Layer 12 of a small transformer language model trained on English Wikipedia (15 layers, counted from 0, width 128). Numbers have three digits each and are written without spaces.
In attention head 0, each number of a token's query is one row of weights dot the token's vector x. The head spreads its attention over the tokens so far by the softmax of query dot key.

Query weights of the head. A number n stands for (n - 500) times 0.00099.
q0: 616328456561493295375458636523637546596528496453511591408630729673770644452558368755652474602408527507570507208681405622514457356561669847545528500458585493534360350649500217438162671511553333385435569459587557433497472473354683477458663336504421461503493333306461360536420595456482645349539442540515409424571451634588576562559416442610390594349401525402521546447560655544493545579341
q1: 392445434368459529510519524601546367593564454398603537480450329401342554412429316508404518458573429409288453635470720398339595474551417313660439509583517458451622576534514637576668345471503558629497456527544455561579591505522492615541495540585639405613615508494537467387529471585551366481483522477327481533454704489482344345389655517487567441570497724464444511442597398630666456380600
q2: 557587509565502543530428489436375594523516454544556399584423489495476460507482647283468706502496564442572410507579430532472534530493528495520344545561431534498307432379377498646614534411480558563525460565383569455507600424592412506529511502594435491543516524481438475553612294502436463523438559577538655515456476542476600533432420447509535409541625346505562579419475517386386610539485
q3: 566454540479575511539579497604497410524565433569585428571458275491338592500419364474408686483543489447328491719359660509398528536467437178599355487491485419403491509414585618540832506442533576699567346550556566565647576571611391617492434479629602559592561545612527438533593433613428330488500422531313577491514672479503512402324497527458614404562500710462509545397544464534600562367461
q4: 471288541356702573435632523449555291443557353575582587500399350570285354418301427533524507516532472441423396454302487473535569605701356469533540621387500506481617425798526612587611275590507751478606463464540585497705395567569687585303449497544758403484497620612631583781363597443483474566544617452395288647474564466329510414427662422487316478480470503493510450387510541594572298467349
q5: 440435504743538348522684773513345316359356396607424500598441469561530485496462496576706345714665290685477679627523516512395328575706399622504675581427614423598696228473400703358566627697675408493754496479550626589580309656565629263371459480500524699258336456460586442622481621585543619310583338308692320424433629480292397472695545726441455559384512579418539289515597635681631585385683
q6: 624500424536541494408579651500297419552567398507477479413289506624607568695422537387333463685423388500462390626519577636417425647578589451620538447328445409506488435481338350700532573464397367629467461313437513557656582659525624392574500429763507641419393497376603490519515510534474319395399525480715460369546435516510381207577344618422713537385664412455548657497589452677277433537464
q7: 434497540457453441461455559451480500719513477332533470484448671611463444592566618601577432563625515510616456497382429608432354589619606605630693500583451714531393450519506402295549759423539474605602515548596592348582522623452537430375438585582421756421360362639464269680615701534497686278618660463517264491544538536311339507604663474448500518258435579381360351461670448588513532488521
q8: 540413596518439617512494423451500598559494557458619507496553543462521521540475570471546712512407508562521608532459575574428565360300388467542410557417450537421500485459483399527577457431478628502383550539611395365496627482411514581534558587491445470536445453476467481411488442504491589607467556547439610517535359471561403640471469417577569467468589376549437478435509573352474603475593
q9: 379367538684589283500565408756605504445423635373203436537638522462584393284504439611426239394518562504438634688413445288525372608784282355410376407551533514645596486437395688496441504545599337451590717722616556467489327402601493524595444533385511617435478382395563573608414652563574637336627624440842454625391394706565425376718577575749519497500279504551618397699635576596553605464621
q10: 546364645167457500634526542280692442561648644445438522500510362525555428490556528484527521500481519679507755623570537374506516438544526803266483459440402643345559572456420651448467407549409583522387655543573551403356408446487535550277387619381435443582596757414574733486392611644476455460411308383437435565419612548669552669360628329604406766410524725527365524569473481442442440497633
q11: 519445438473464405546575542300571303510586187419469506317440407403382371568646573468529472655641525313348538441484613648669569601632379234539417336553363506295481403400546559355503556486384395662585657309490739474549461472510547519601462369493497530378631450480533569282417308627403421239308564544347474597519557537545380435538573517406638491619523510321400423248490425600473306408472
q12: 582511558558445540503507558654561457504637601443547441670540609452460428521682650627463699526463543486584551479413605511419656622303699250721647148577681600551585579546514309357456413515694476379496380493448372507435365490465320625575534255543428489652286427457411374593483602322369608476582568735349557370750594453640644514577456539653559238556525507307404412533783454422662601380401
q13: 301452639311548534629521312434478529557280424378376630646517582559575208476459326483450374450483423423496367469626479673582340496468435593350645543461596544486431400720416589611414581430301538449630726489388342405327510554409584620435520335345244528530580269601589598547383482537300364363568407562418463638735546449667431504415578598694367561542425741617475319709451507545424419351273
q14: 762292286333439609434631543472220582780533481692473655563325670600873432682363392381395500479322493537504519613548441530486580500492528789617500639500392475443565425426386291635467650542719427507424401339379635515453485662453619354469607478616282519434354507443549449410452332620511603452383450363617340392536409735291460481562511534423527740260493541393489433698574535568329654652430
q15: 594536329411419411629466467523546566584587542521454457531490490323493510575129341304699540497703572462421731541541600395387536549666467514561334386538563559323369507514586594388531603389327527550362391471801458555611636378599444633321477497465377510253622398532650600339528568530685440438261362486547690578360667677576483422565645384585442434341649633459570701571500474440720576599604
q16: 514616364431374625625696441670494524530629368554665569377486380485433585503500292597487552525528395373336643575387637464242583452542418479627520410506538384472616523485477619466495433479588578637590381615428488611697563483543578489581579571571574436687540436434438361379436554514588388602414457509408475463618679398592283205436625419519616581433482589462500532538474344483452459453456
q17: 443616567569509553593517359449458432450447449569388318586453353368317420494368620397508518407588517590453479706418559419585514539473390267457391568529379467523643534361410767543750445485447607703611465475570554541532538475715361544522466669455590526467590606635438599571547363632580309646470668458475480595446645470485572409445508542478586436611503434565524429528503478463524541397724
q18: 582445518545446377459434621497545559479474572503410591485564731634699398491625634529596417563463561575661585361575456643537409431446503708477608426407503528633324486573378283421251682515521358329377533400303521377443442461281461527487444432432345559506414436479476494568396585391459657442455437548620542517553334587518511627628467464530470673480512396392571456552494544401464605636395
q19: 575599512733542533492418472522356668471535597617530502621508535539649609596461623326442744492428582506615389557406477608506592353368547500506408500594451317456383444356454488590577480414514523547444369466563555486497574415534437457609586471643339523630525467447430529381567295431512472592383500533648605452564441724566587684374415450481671519454636372690619598486434600330403691570484
q20: 493379550525674438497358530515342389586469388538627319665591503629477560550473457242370522398467636398394607662483712594444532434413609208564298636643338461546527636387446457625749483504390429447374386332419500497487655582578257664585500604698486651681311461685656384455550450497531477568389616511543612457312529672572416408350585552329671395374586566510586445593667551341549476497639
q21: 586608503610420587606597533724639398321614471452464519462578396292282571373598411312486454647704572472528325425409323596627566442458536423603632507428513425500491292414428616470593547516620619536668374366603542544673376554388270343538518369484478497559422479529506362522495575578659518484465368507533485254485696464378605409441587726315628527661348522443363415482465470491455381424560
q22: 517485423562295350407451576621507270583375379642672524378402639791657406451451504312437493587534426387536582574567482612442416747424586402683528500596353365459656413432228507608394606618611271503493368428391471639458423534472372557645565572522453675540521541580615496471598459514367387301475327467654486305404646785485402298652517682338645544504647757229457425567745520638551436458534
q23: 508447379496622399420527360427556433528461235400428224299297359655241409523492390680645500482742374361617459566609684420492396867684677389558617526504528519421439504402508631524693640472441485508700565400566500570707392567535333408464307567572747653327581674396559543544601731556488451430616321431640240385379647468279316201488605668400366444375461492332322535529578371655420255388467
q24: 532691356511147415588560698451540646511522751511574425478710795715905565598766662739534366578500526401628587066720139681714495432625623867385506433483472505731387414556346395483121478270667385329528510601489545273571473261445653161787500309381274689505516395386259345449594120362332606478319500804798473581628237728442859643859235318453431707422310026433652316416406427155420677943285
q25: 526704266366267643482500374408587411593461350461461465338431435528437429470493472241425544349663759568488432348466477547470438653527615360685312394718221325370414597604614464576476371341088451581480415700428235492706640555663394558387544640746484569493644591429442641360692361636558349328430638611540541350293451374403489429376419457406288504592245492519446461511362608727465454428442
q26: 354550599503641274440465429426664510494352464640283586593412490587632578679612620431562389521614494554503497566548366568568612340461657406450596518592503488321509422381386651443695595540401459620598530524326565676441428390528424665441414429454709468521626555500561430519557357604403396494226575325301642566537589533832484642423576588488497647458397572334426490461382599395536602391397
q27: 476522759731423705477528562551174576373446639631570707406409410504579458904573578602342594734503547574639582390276403409352503259380314536542639634461543619600333458640532511541436521367514412479489523496436565536343736456443581413431652475518635471402504476507189553652512441350659586536260465478398366339490373383639455415463350621486612479443450540289435486618618517583441617503399
q28: 436540707528601717609302523515369497252472373324486555361552486341550470510396529443518395323610441606493597623633628405430448271394500525347514648377573405547500450604555334748392647511341353454398433511404535679220711549503454455465277483521732538363646310468563555622494607349531682682451507254264623490417300408630618479334378553500554470514424668493479580545339455574458593599536
q29: 510354464514579517516361277458568649500859572639341432528556532515588575428695397634754592487456580743353665333490339529483546318575419603445307388639373530432377650571695346489421403340542625480425620582639443346401431410531473784341490596454443444626427696256461650397565413363641524619386606561456605534605485478548668601555483414563463299525380475672457644460486428391619692525417
q30: 436417543631534467594418333595646626521611589384336300594687448196563581411493489571656453254574454493424638342583566511573487631482507384493386588665336589590503530493483594674375438482382610410408596666668774590419404278510221412692564588430648413611684513390416534402542446431587497635341416436409573696433537528424656525514659454781403414535448437559619563526372340275482448494546
q31: 497455379664512591503318346460497373444531396516399485478500337535441503509617410476446484612506439521469593494497528341468401682754488463570457632460258538536455461407396558577461604510423467459384605385491484601476436506321383382557598662759597318344476351377453509316376465503441494696481404532419491428648533399307542364590573465619807336491352562411540259442531483533491500467709

Each question shows a short text with each token's key, already scaled and adjusted for position as the last token sees it. A number n stands for (n - 500) times 0.0049.

Then comes the last token's vector x. A number n stands for (n - 500) times 0.009.

0 "ic": 507510542488453533533418665512503562511455496516506534485551465484502492512550471494511495464514
1 "an": 433465556447437462519392777529502530512446523489538559535570498455519496499548486543511476496531
2 " t": 511467551410437496533369811568514500499494530510484526541510454464501512497501481508460505530512
3 "e": 471453529446464544521379791503552548499486495539447518570521460484536522517478489489449544492462
4 "le": 506465491423436528489424805542558521473442509517455499542515418486522485510526461456455499469453
5 "v": 525469486458509509495356702557499519450500497570500450558533479492540494493465491445496484523509
x: 501558519520564472492423501470640401625497431519489447590511496619575523577549492472465517480709523522448383507338355463618457608477489553553434435357326353427521543722455499467550725462606427395577500637453451540482490276307461339360401665496393584600294601500565555579615376351445379601454447602549429416664573566572500672610495450472502548671465506497521519527559459552524521643538
Which token does the last token look at most? 3 "e"

0 "ou": 537506560464458566522402753540529529469522520494555541521557473483529510480516488482532470509512
1 "is": 431466608450478503575369748560475576446492520532567553524566530485550530481585483458506463511517
2 " M": 494480517405482528536410851539479489517512502507511508560503462480490472493448442493542467522501
3 "ic": 439446537422402560588365779499597469455461459494465572562556467497564509490540415477505535473488
4 "he": 554475500448416547545376750537507493481485479481445461549473492479565521486549481490517483460550
5 "l": 556433515432456501511396761600593469483488491487487451550473517429565513487576499401465536502523
x: 496647470282301526514601438410427442475450562418538494562439536431548591521595475486584564447696452337587500508499366553602598679595442529352512406503361472455586468577436626497199417473416447550501485480503481574450368147552616481450422530440461282405435463496476619419451331500518454556549389516550561457430451546490482556335415584321529576497454474511466585410524501533564482444515
Which token does the last token look at most, and with what share of its attention? 3 "ic", with about 40%

0 "oc": 488497534465451535519430762525536508526424488541506526479522461470502488522539483465484497511549
1 "us": 514480572486475518555399744542509547510479493517522520485553471463514494517550538445489520498526
2 "ed": 444441595414439414503370803500502566561483500519510550569542495445504470511521535401495478496548
3 " on": 467371544446439454534390913525488538470492580547400524618554498493486461486507502497448493512534
4 " p": 486503509447483489535404799566517532522493517551489482548487457481508531521521474454430505506495
5 "re": 553486497450436545534462778571493572417466440533531477569512458491565506500543455522466508477493
x: 398531442484380553513455540309480599561502466368552448384525657573749402488560620448515558480412604613419597476520388747467677509446597516459552599563571464470524457493400309567657465378584639562261547544521265599492556366432436452643499587439493613448631473411547543597585643500516408570536550282608565546479439583549498504561407399471509539478555500656574577419552602394514567406406
Which token does the last token look at most? 3 " on"

0 "on": 540527599463463530547412764543562530471479509540590583505564536461532522465552467471544433505536
1 "s": 469467595435444444536405809539530536504452504525545572526539501470557495481566480484546451497562
2 "er": 467408551448458490528448788553578541508473478517490540557567470477522493474473465479529460437555
3 "v": 488416552473487496551425742548483541491484461539460513568552521479527503489528486457532491516560
4 "at": 567438538496534504520432737524546524484516480539450452546523493476531556489549474455490450438513
5 "ive": 559467471461466492510411728549583557511445525529505422575522491486529519522497545483480447507565
x: 533553510630433616551551405609446525506615628463475281493491485417603564432459444497436548427339561535597497263348585466580532465398503427622407488539343455456465421709491398482521558445489627599625598484549467469541503305567567487403409471528483381423439593406493379350608338437645508498497598502357529447558651502451569384462420239527532559511550381481667427540627505458403549515590
Which token does the last token look at most? 1 "s"

0 " are": 531519645461397391483362929537502481570526534500579588471644528476554493484562466526516555506583
1 " f": 493487572453451487524412869570456551540517540510502512503506448460507518500526478464474547506471
2 "ound": 409429563413381417470377813460526530536467498523477556579573499462549527488512505452433463478502
3 "ation": 477442541415451439575389784562527563502471568491460508573547479485514511515547493520477442475563
4 "al": 498408526395423479492362888547537552487480529506446505630545473481522504510553463504536439522510
5 " for": 601456500419417436540387930490508524486461578526555407618529478464504499501555473485492505506509
x: 516488446567532583479436603460385456501558403448525378527658631505466388453608462502663519598513623632647501343568460430636628501402531606513539596579543496576590446650555441536453560381502521635602425389497440504533520213494362351480456392477536647396594506635481483527578188515474507458470515505544398547573459581484533388405404598490516456490661418401501577452595408449527563472517
Which two tokens does the last token look at most, in order? 4 "al", 2 "ound"

0 "\n": 501531573503429420482436806476523534538462444484512539465599430459469454502551508472515521536477
1 "|": 409494622465425442457350903520533493552453436517554619529611516424488439499517516493481513557512
2 " 2": 480460554466412536479415769562491485484473433532468546546578406478521473486419541497467487497476
3 ".": 465398591399391421508297866507479520497492435459430552584596395452518481508508500545463463488467
4 "6": 555442538425448539464394847529459492509531485483457497583540386481515481499470517510483435448451
5 " |": 599405518382413416488305858555491482554476453497504419621549442428500442510479497501452510513453
x: 468491511451509477527534568537543483437550502391449193464471492484403551524517510478725511410549474413469482391589367352555592467707537486483539405469473452740433508472505517548637506399434361416416382351506462524492552373489472552490524460553458631567413601629383481491736465428478516583584434502554465489431515578510545520587512582462389477438457457527614420612568491320449557477520
Which token does the last token look at most? 1 "|"

0 "ion": 512511565461483519545412699548529555484455533512547559549561497466496522501523502522501397511561
1 " of": 424460621467426486587404875501516513500417564535546588524579495472486511500556457458490470497510
2 " F": 508503511447472556582460772578500505514453515512504499533473453473472493512459447502504479532480
3 "un": 494487519485489528515380683466515481468477494454459508493476484497520530488534464517491475486500
4 "ction": 525425469426439549591405769555526539498437511519444478557534435488511524506536489490509420451555
5 "s": 557479502427454466573385778545495499518420503513506446555453459454560492487618517482512469490528
x: 472530445440558418565475352416561604493490439534508469629469461321545434444529519498467502580472475612373637302535400563535696471390458301548504371489570417560433543550420510462311621293388577508555428434507423497542569096489512559530646538454505328463458426459460576374670436418311443594603413577469461603553573563455556537436476587474487509549510516581488431521499495531466507504380
Which token does the last token look at most? 1 " of"

0 "on": 540527599463463530547412764543562530471479509540590583505564536461532522465552467471544433505536
1 "ent": 493483563440453495481435707530549566504438523517539567570549487475489521508502473479495433507543
2 "ial": 452440547439455519486411751547525564486443544519510556588556479474504509513518476505538417505531
3 " F": 499488518436448513571445818576487517522458533525495508552468450464474481519466456514486488537469
4 "un": 538494525481497502501383689466501503485486496460468498510474491490529519496525470511482463493491
5 "ction": 556451451413451539586397797565523551498435511524492435555528426484511514510513490489510420461545
x: 429486468450531535510454516528614570561536430585585236603555669449486525449558611492469565439263493523454539403454432432528514408339370428532497429537443382530407602502557470313455550438501601445435553528536533569496641232591511531426568497605314420405519569438446441522730367542496635510512499647388511539647440524553558500468498311537636483549433422480465505584567463510431501461629
Which two tokens does the last token look at most, in order? 3 " F", 1 "ent"

0 "==": 517535603468417350485375841490468588555498480509520548489598462476506464497575495448508496466490
1 "\n": 486509593487427435477417833475539543530504454476528556477614407446478455508557513477501523512489
2 "\n": 461468585463430409488434825478516545563489447478489548524604425444473449505553511472502502517470
3 "|": 495383591408403391439355927518543519592457442503375547595593497414483452502503503496471481521507
4 " E": 494510482414460451461410754547476521551462491465498441544473442457499498511503486510427515506440
5 "le": 522450504416424527476461808512545530506444463489491500538504393485556522516543488498469542437486
x: 461540531520347549630511598380312460609590516498566548394760527560540376475557460545481623454329482476631544506556459637571320370408461530581500465555535520509539438427454479648410501438484467536366564446395366677601370346522389361530482626468522687501499450454444398554512548397505401430466478565502539513321526485654622523463256423446529583478618396573737655522324596460495396343423
Which token does the last token look at most, and with what share of its attention? 3 "|", with about 80%

0 "l": 491503555479480509539430821562524498489475516464575579500539513442552533471566499424520492484496
1 " (": 454500598441446494585313834564482511475500543467567611526612477467493477485527456513475498563523
2 "b": 518492501474475546535415727524467533464497511515498497528477459463486485504526519469435562542488
3 "or": 497436504450459487516442692516547527466519516544453500564506472479541491491483506497470473496493
4 "n": 533437494451436451504436735511544525478508604542448498585495462458559423516500574532392505475535
5 " 19": 623409498408419579553393906559538499489514540538533444600536387478545464487482502578515462478537
x: 555451321522465342404548613547392486602491562554459401737530474580635564386411654462581537594357508495495446517431353634478437426571542539453525476518497521452459488377346348580487534643533470480447649459527512483429469244464535502539443532392497448562556404607511404445405336398515406546389550467800268547437465575602583581537402502450637568478656587477486492641511432282523382604619
Which token does the last token look at most? 4 "n"

0 "er": 507504577465478478530499715578567521500497504522531562514549527492507507487541484441516488478546
1 "i": 480474567474468500519458703505500570528504482524522532518526523485506517487580509439528512502528
2 "od": 416455585421448470529415798562507524524496532472511572534554496474507522494538454455498471464552
3 "ic": 486480522455431536562439704542506575517453543523493507547532462495501505514583436438565470483496
4 " R": 488499503422462486532410840581454532531479521516550474537454436461481478509482438499474480497493
5 "e": 494507484471477546607431741510481575499457451523510489539487451453531491519544490456447520486528
x: 292462442478182484483480621550610624365433524477485545444504543494642328471446436527514421624641517464636319402350626418525550471502482589545442484484392603622423464561458344471748520471629519388434560457559263497642581347560463365637559562509455441509461541393475581419457563493464418483466398389523511585548456598569561497481462280460587545487485379616585534570506608271463525522464
Which token does the last token look at most, and with what share of its attention? 4 " R", with about 60%

0 "l": 491503555479480509539430821562524498489475516464575579500539513442552533471566499424520492484496
1 "ac": 482471551508459564533410773531512520494478485534501571506562466458568519493532462442517483491496
2 "k": 442426562454486532516353868545489539493507530538511560591550484472556521480562531456508474484562
3 "p": 472493511513513536493396725534492557516482529548514495540500502489544518506543517456455513470499
4 "o": 528467541472472488510412773474482532512482492529471499572551468484576531497557518494522525448541
5 "ol": 577418472440494500485452755534534531488501528479471459556498496475547523482517488489495400445559
x: 433493382452312398520363605603488500564454544455469411459549469410670515568439392490446732494479493508484539535506369583482537581500478584394525506490465588494588597443472572673574380422570519589521463375521329576484626174576516415544409573487477227492505350551522298504581352420541467517412631651453456526501486530500438557439401534575498534693591491521357416598564510424513593579327
Which token does the last token look at most? 2 "k"

0 " (": 530562599453436493570301840558482512481488529473592582493620477467496478481525456501458503560514
1 "b": 494489521461461536520408741538476533456488509527488521528490463475501501491532499457419567528496
2 "or": 444435531454448472525448697517538528463512519562464533565520486483541493487494497510457470490489
3 "n": 479442524445435435510436745528527528475504601551433523586505480467559432512499566530393490475540
4 " 19": 600392528416402588560389915569532499486502530547416496599551396473545463482482497577515468485534
5 "6": 568438519408459508544409799527495489520484486497505463561492428428546455482534510536479515451543
x: 560561359385454531370548468494428394521469543530500265803438474500601572500482545477485517556445593490504440605539523484507589533432476576388411480417505445595502520492537384685450524588601670371524511428494467422589440284633501550656571538469373460474680498467520612420450382353485369534421530545446451472325604546701572553528492481298656563542494430498589530625423435245553382510559
Which token does the last token look at most? 0 " ("

0 " r": 430465522461463500521430746543440555478477487470473534520503473456538528491496470479444497474472
1 "ur": 512496510516488536556444596497545533510482421481506517507531474503534518509482474462509489465500
2 "al": 432457543458442503501403779590545532472489525492497567569548508476527527504531492474509427528529
3 " are": 455405590410388412484389879536500452559518545485415512604596515459564494487555477511527555513576
4 "as": 526390611389424417573312879592495520532545475470421506597561491448566506514594471453513464452541
5 " to": 596442516410396417557384913525506490517525572494494418621542459464518464510548518473513560486548
x: 490487355496537440493444468399355537401432428573542465552544629524461366570490510417633462656540496498524383332633457535598632522492528485518486420538515531653513530523630621521414546327449388570544485445527462582618530326432460364428462342404541661449552481650579556470571212656462483463574493590481518456499604608451483294464407701530545573580734383363597563463521466373504615589450
Which token does the last token look at most? 4 "as"